Layer 3 of a small transformer language model trained on English Wikipedia (11 layers, counted from 0, width 96).
A neuron adds its activation times its output weights to the MLP's output. To switch it off is to set its activation to zero at one token and run the rest of the model.

Output weights of the MLP neurons that the questions are about. A number n stands for n times 0.005.
n5: -1 21 1 -3 11 4 35 -22 12 -36 8 9 -16 -3 25 -9 -35 -12 16 -53 -9 31 -9 3 -6 40 -21 24 -15 10 23 -35 -4 25 9 17 -4 -12 -2 10 30 13 -14 4 -63 13 -2 -51 11 -23 16 7 0 -5 -4 -3 1 6 -28 -6 3 5 16 7 -2 33 -9 2 -23 6 -10 7 -21 2 -11 -6 23 -13 -2 15 46 -3 9 -16 20 -11 0 -25 26 -17 10 4 5 9 -11 -13
n59: -15 13 -9 -17 -30 -7 -2 18 -8 1 4 3 44 3 41 9 -2 -1 8 21 -18 14 14 22 -32 -7 -18 19 -26 19 -19 -2 -5 -1 0 -29 -5 27 -25 -11 8 -2 -4 3 -33 -8 -10 17 -5 14 14 -2 -23 24 -6 -7 12 5 26 29 24 0 -2 2 5 -39 6 -20 8 -1 -12 26 -19 -12 -6 29 28 -29 26 0 -12 14 21 8 22 -8 4 -3 -18 20 -50 -1 -11 -14 -2 8
n80: -3 3 -19 -5 12 12 23 20 5 -6 -4 15 8 -7 24 -10 14 0 -53 -35 8 9 -11 -24 12 21 17 -10 -9 -32 13 11 19 17 26 -7 -3 -16 -18 19 17 21 -32 -19 28 -15 -21 18 -7 8 14 35 -12 -45 2 -3 -24 -1 -1 -7 32 -7 -20 -3 1 -7 -28 -9 -20 -3 2 5 -10 7 13 20 -6 -33 33 11 51 1 -11 1 1 -36 29 -9 7 8 -27 17 23 -5 1 26
n100: -1 20 16 20 -44 2 0 12 -37 -19 10 -14 -8 -4 -40 -7 18 -8 12 -1 -1 -36 25 1 -20 -18 1 4 -22 25 3 -13 24 -18 -22 0 -6 10 -23 -4 2 5 7 7 -15 -15 -3 -3 13 -6 1 -2 -28 -21 -1 20 23 9 14 36 9 12 -7 -13 35 -37 16 15 9 18 22 28 12 -1 -21 -5 10 -13 26 -16 11 15 -15 -11 27 -29 13 -34 -23 -11 -22 4 11 18 18 12
n126: 27 -13 -9 -4 -6 -13 0 -2 -2 -27 -1 7 -5 -8 9 2 15 16 7 -11 -2 7 -1 3 -7 7 -13 7 -15 1 28 48 -5 8 4 0 -45 -2 1 -14 -4 -4 4 6 1 -1 -21 4 -13 -13 5 -11 1 10 24 -4 1 6 -5 5 3 9 12 6 -2 -10 15 -11 8 1 -1 12 2 4 -2 -4 15 16 7 -6 -2 20 -3 -3 10 -5 9 -7 -17 0 2 10 -11 1 -9 -5
n128: 28 19 50 42 5 12 -25 46 -25 -17 -10 13 5 25 -16 -10 10 9 10 2 13 -7 20 7 12 -42 4 -7 -11 -29 -39 21 -14 -12 4 -1 26 -35 15 -3 15 -13 18 -22 6 -6 -7 24 -14 18 -12 -16 14 13 -39 -25 8 1 -10 3 -26 -8 11 -2 24 -1 39 27 -6 -34 49 -29 -19 27 -24 27 -28 3 -9 17 7 -24 7 -6 -17 -16 4 7 -4 4 4 3 14 -8 -11 -15
n149: -16 -16 6 2 -7 3 -43 -1 -3 -19 3 -14 13 8 25 -38 32 6 4 -5 -6 -9 -11 -9 23 -8 -9 19 11 -6 16 18 -15 4 -8 34 13 16 6 32 24 -69 7 -3 -6 2 -3 -14 31 2 -28 -1 -18 2 15 18 -10 -11 -5 -13 27 8 0 -12 -3 -5 31 -18 -23 4 -2 -25 10 25 -10 17 -5 -9 -6 -52 7 3 13 38 13 15 -15 -9 -7 15 9 -28 -4 28 -25 1
n163: -10 27 -5 -11 -1 4 3 15 -32 -38 22 -18 -12 -8 2 -17 -15 34 -44 -26 11 24 -9 20 5 -26 -4 -39 12 -4 29 4 3 -18 36 -15 -10 -18 -15 -12 28 2 -17 28 -17 20 43 5 2 29 15 1 -7 14 -28 25 -10 9 -41 6 19 13 -3 -21 -4 -8 15 2 -18 31 -6 7 2 -19 -2 -7 25 -36 4 15 12 -16 13 20 6 -14 -4 -13 -3 -11 37 -23 33 17 -1 17
n215: -21 10 -16 18 24 7 -14 27 -11 6 -8 25 0 -39 -21 -17 -5 -25 -3 -4 -14 11 26 -16 -12 24 -2 -18 -8 -19 30 10 13 1 -29 -24 4 24 16 42 29 6 9 19 18 -20 -11 -14 13 -17 -8 -15 15 -16 2 -1 32 18 14 6 0 -15 -11 21 16 -7 11 16 -20 3 -7 13 34 3 -11 -17 37 -16 18 4 4 -12 -6 -13 -22 -30 -21 11 -27 1 -19 -9 -15 9 4 12
n221: -4 -1 -4 7 -10 -2 2 -48 -18 24 -13 5 -3 -2 2 -2 8 -2 -3 0 40 1 -12 28 5 -4 -13 3 -12 -12 5 -5 47 -14 36 11 -8 38 -31 16 -4 -28 18 6 -7 3 8 5 -30 16 -15 18 4 8 -14 -28 -2 6 -16 13 37 21 -8 -6 -15 -9 12 -37 -37 6 -8 23 1 7 -13 -7 8 -6 13 -23 -17 6 -15 -22 21 -25 -1 -4 33 -4 22 -33 -13 16 37 9
n281: -22 1 35 -26 24 29 3 -26 9 -10 39 -31 18 3 4 -6 13 -14 24 -32 -19 15 11 19 10 37 -22 -19 -31 -3 13 -15 31 -12 -36 -4 0 15 3 -7 -4 -23 10 -1 -13 -17 -2 0 -30 -3 4 13 -7 19 -16 -13 -48 45 -13 0 21 5 18 -21 24 40 -14 -27 -10 -20 43 51 -47 -45 -22 -9 -1 16 18 33 15 -27 41 -13 3 15 -14 -37 -15 13 2 33 -19 18 16 -8
n300: 24 5 -12 9 -15 19 -8 -5 -6 -8 22 7 -8 14 -20 20 -17 11 -39 -2 -12 5 -36 38 -20 3 -22 8 -2 4 9 17 15 1 -5 -19 -16 -8 -47 17 -30 -2 12 9 -1 16 -8 -4 -31 31 9 2 8 -27 -11 40 -5 -26 -10 25 -16 -4 -25 -3 5 12 -14 -11 22 -1 36 19 7 1 1 27 6 -45 -19 2 24 -12 12 -4 32 33 6 28 -6 9 1 -12 21 -22 -30 0
n344: 12 49 21 40 -12 -33 38 -7 -20 11 2 36 9 0 10 -15 -25 -18 17 30 -20 -14 16 9 -1 -25 -14 -20 -7 -34 29 -21 -27 -16 -20 11 -1 -10 3 -39 2 -2 16 3 26 -10 4 2 29 4 1 8 10 10 3 22 -16 -3 -70 -5 -27 17 28 34 25 -1 12 -12 9 10 -38 1 25 13 11 -33 19 1 1 -4 -6 20 31 -8 9 -7 11 -8 18 -8 1 20 -46 -33 -10 -21
n363: 14 -15 -11 -17 10 -60 8 -24 -17 8 0 6 -9 0 -4 -1 5 23 0 -12 -19 1 5 17 9 7 5 -6 -3 -23 -1 35 -4 2 16 -4 5 -5 21 1 -8 9 -24 -23 -26 2 12 1 -16 30 4 24 22 -7 -11 6 -7 -18 28 23 -27 21 -1 5 15 39 -5 9 -10 -1 -14 3 14 34 18 -2 -5 9 -28 5 -4 18 4 -33 -12 5 -8 -11 3 -1 6 -18 18 -6 -1 -14
n365: 2 3 2 -2 0 22 -7 0 8 2 -15 3 -8 -4 19 10 5 9 -4 -10 1 4 4 1 -9 -2 -9 9 -1 4 1 23 -2 -1 -18 5 -95 5 -2 -1 12 -13 9 1 -2 -5 -16 13 -4 -5 4 -9 1 3 23 2 8 3 -14 -12 13 6 17 1 -8 -32 8 8 -5 9 7 -9 -5 -1 -1 12 11 -1 1 -6 -5 34 9 7 3 -11 5 2 -16 11 3 4 12 6 -1 2
n372: 21 -19 4 28 5 0 3 -12 20 -16 -28 -8 17 -17 -5 31 18 6 15 8 13 -18 -3 5 9 -19 34 -38 8 3 -17 -17 0 -6 -47 22 1 14 -20 -49 -2 32 -8 22 13 17 -14 -10 21 -35 -14 2 27 38 -11 -3 -8 15 -3 20 -10 -13 -12 -8 19 -15 -24 -26 -19 -5 -26 13 10 -18 4 5 -28 -9 -2 20 35 9 14 14 45 9 -20 -20 -17 -10 -1 24 -9 5 32 34

Each question names a token from some text and the token that comes next. It shows the activations a of the neurons there, in the order above. A number n stands for n times 0.04.

Then comes g, the gradient of the next token's log-probability with respect to the MLP's output, scaled to length 1. A neuron's effect is roughly proportional to its activation times (output weights . g). A number n stands for n times 0.0049.

"n", then " C"
a: -4 -4 -3 -3 32 -4 -3 0 -2 5 0 -4 -1 17 91 -4
g: 8 -2 -32 10 -8 -39 -24 34 -6 -32 -44 -44 3 5 -21 14 -25 -13 8 -33 2 15 3 22 23 3 5 -11 22 29 25 34 -40 -8 19 -2 13 -16 50 -11 31 -17 -6 16 24 -26 11 4 -12 -6 -50 16 9 -10 -6 -2 37 31 7 38 10 15 -4 -45 6 23 12 -15 -7 -20 3 32 6 -14 1 5 -17 -6 -8 -13 15 30 10 34 5 -16 0 -12 -12 -25 -23 -10 0 5 1 13
Which neuron, switched off, lowers the next token's probability most? n126

"ack", then ","
a: -1 -2 -1 -2 29 -4 -1 -4 -3 -2 -4 -3 0 3 87 -4
g: 0 -42 -12 2 27 -2 -10 19 16 12 -2 17 -22 6 26 -3 41 1 -15 -4 3 40 10 -26 27 45 13 30 -12 59 24 -7 -26 7 14 7 8 7 31 0 -21 22 -10 8 1 17 -37 19 -19 18 13 1 25 -7 0 -11 -11 -12 19 -36 0 2 -7 -31 -29 -24 -22 1 16 -1 -7 34 21 -5 -5 -40 -25 -17 6 -23 -33 -2 -12 -8 -38 -30 -5 -18 -30 -1 18 18 26 8 7 -39
Which neuron, switched off, lowers the next token's probability most? n126

"ent", then "ia"
a: 0 -4 1 -2 23 44 -4 0 12 -2 -1 -4 0 0 86 -2
g: -3 -1 4 -1 -8 35 -20 12 17 -9 5 20 -38 -16 14 14 31 6 -13 25 24 -2 7 -16 5 -30 -9 29 -20 3 -18 40 38 35 9 -1 8 6 -2 2 -23 2 -13 10 1 5 18 12 13 -35 1 2 38 4 -23 -1 -19 6 -2 -4 -5 26 20 -38 7 35 -43 -13 -2 -19 -10 1 5 33 -65 -5 -12 -8 -25 4 -12 15 -1 -26 -42 -17 15 53 -9 -11 -41 -20 0 10 -10 32
Which neuron, switched off, lowers the next token's probability most? n128

"o", then "a"
a: -1 -4 -2 -4 32 6 0 -2 -4 -4 -3 24 -1 1 89 -2
g: -46 6 -1 18 -9 41 -37 14 14 -1 12 -10 -6 8 0 17 19 13 28 3 5 -8 -9 44 -48 4 -16 -5 0 -15 -10 6 22 -5 -5 5 18 -29 6 7 22 -19 16 7 -23 15 -13 -37 -14 19 -2 8 -5 31 -38 10 9 17 -43 3 10 9 25 61 -2 11 11 -5 11 12 10 2 35 -50 0 29 19 -6 -28 -32 15 -18 18 0 -5 0 -38 -2 -10 -7 -24 -15 -37 -25 24 -5
Which neuron, switched off, lowers the next token's probability most? n300

"i", then "ation"
a: -1 -2 -3 -4 36 0 -4 -4 -4 -1 10 12 -1 7 90 0
g: 25 -7 -16 5 -13 -20 26 26 -16 28 13 44 -46 23 -40 -19 22 2 35 -33 12 52 30 25 -31 -15 4 21 1 -1 56 -3 -15 10 -9 -2 2 -10 -32 25 11 -4 -4 -10 21 4 -24 -7 -13 -11 -20 -9 -12 -29 14 35 -39 2 16 -3 8 5 4 -42 -1 -33 3 -23 -32 19 -3 9 26 -13 -1 -12 -30 9 -1 0 -15 2 13 -1 12 -2 -5 -24 3 3 2 -14 3 -12 28 38
Which neuron, switched off, raises the next token's probability most? n100

"-", then " L"
a: -4 -3 -3 -2 22 -1 -4 -2 -4 -4 9 -4 -2 27 88 -3
g: 13 7 8 15 -11 -8 -4 5 38 12 15 13 -14 13 -22 39 28 6 32 8 5 22 -2 -26 -8 -37 0 12 -11 19 -19 19 -23 -11 16 -7 53 -20 -9 -17 -1 1 -28 -12 -12 30 -33 15 30 9 29 3 14 18 -47 -4 -7 2 8 -20 -34 -2 -16 -19 21 -10 -23 -6 -17 -12 12 33 1 6 -16 12 -22 56 8 8 15 -18 -33 -37 2 20 15 -33 -25 4 28 17 -16 -45 -15 -1
Which neuron, switched off, raises the next token's probability most? n365

"\n", then "\n"
a: 34 -1 5 -4 26 -3 -4 -3 -3 -3 -4 -2 -2 35 87 -4
g: -35 -22 -5 -10 8 -28 40 -14 22 2 -28 -10 -4 21 0 -34 -9 24 -4 -7 -13 0 -29 34 -5 -25 45 -10 18 -20 -4 32 -18 -3 13 19 -32 -9 -2 -21 -10 8 -14 2 7 1 -34 4 -22 -29 -6 12 9 -18 8 17 0 25 -30 -9 -12 -3 -8 -4 -27 0 56 -17 -21 -13 5 26 41 1 3 24 8 6 -6 -1 24 33 15 -12 4 -23 54 27 -32 41 -7 8 -18 -13 7 33
Which neuron, switched off, raises the next token's probability most? n5

" |", then " F"
a: 35 -4 -4 -3 26 0 -2 -3 -3 0 -2 -4 -4 58 78 2
g: 24 -8 -12 16 0 16 -24 -29 31 42 -10 -14 -8 35 0 -4 6 -6 19 5 23 23 8 9 -15 -7 -5 3 -11 -26 28 -17 -15 -12 -41 -12 4 -29 4 -5 -16 -5 -46 -26 21 -14 16 32 -29 -13 -18 -8 -19 -3 18 -1 7 6 -11 -10 45 -29 3 26 -16 14 -7 40 4 27 4 -7 7 -6 -26 -22 18 24 18 54 20 2 -13 -10 -10 -25 -2 -30 -2 -34 -36 9 41 -7 39 18
Which neuron, switched off, raises the next token's probability most? n363

"e", then "at"
a: -4 -3 -4 1 35 -1 3 -4 7 15 -3 5 -4 21 89 -4
g: -6 18 14 5 -19 1 -20 6 -39 -17 15 13 -3 13 -24 12 10 21 4 10 17 -19 -13 22 -24 18 14 51 -27 -12 11 -9 -47 -14 -15 55 -2 -4 17 -8 22 17 -21 9 0 12 -32 -8 -10 -8 4 5 -19 24 -20 13 -14 17 -24 -4 18 -33 25 16 20 46 -5 -33 11 -20 44 8 5 -48 17 6 0 7 15 12 -4 -38 -3 -12 -8 -16 -30 3 9 -10 5 39 23 -23 2 -42
Which neuron, switched off, lowers the next token's probability most? n126

"ill", then "i"
a: -2 33 -4 19 22 -4 -3 -2 -4 5 -1 -3 -4 26 88 -2
g: -3 12 9 3 -46 17 25 -33 22 16 0 1 6 29 12 9 -29 9 2 11 -3 11 8 28 11 4 -44 -32 -37 -22 -19 -15 25 29 1 31 -19 -10 -10 -16 38 18 6 16 -14 6 4 5 -19 -4 -14 -13 -22 15 -4 21 -3 7 10 9 4 -30 -19 -21 -26 -24 -46 3 40 6 -4 5 19 31 -25 19 27 -16 16 41 -3 13 -16 -6 -3 11 11 16 41 -3 -56 -32 8 -9 5 -32
Which neuron, switched off, lowers the next token's probability most? n59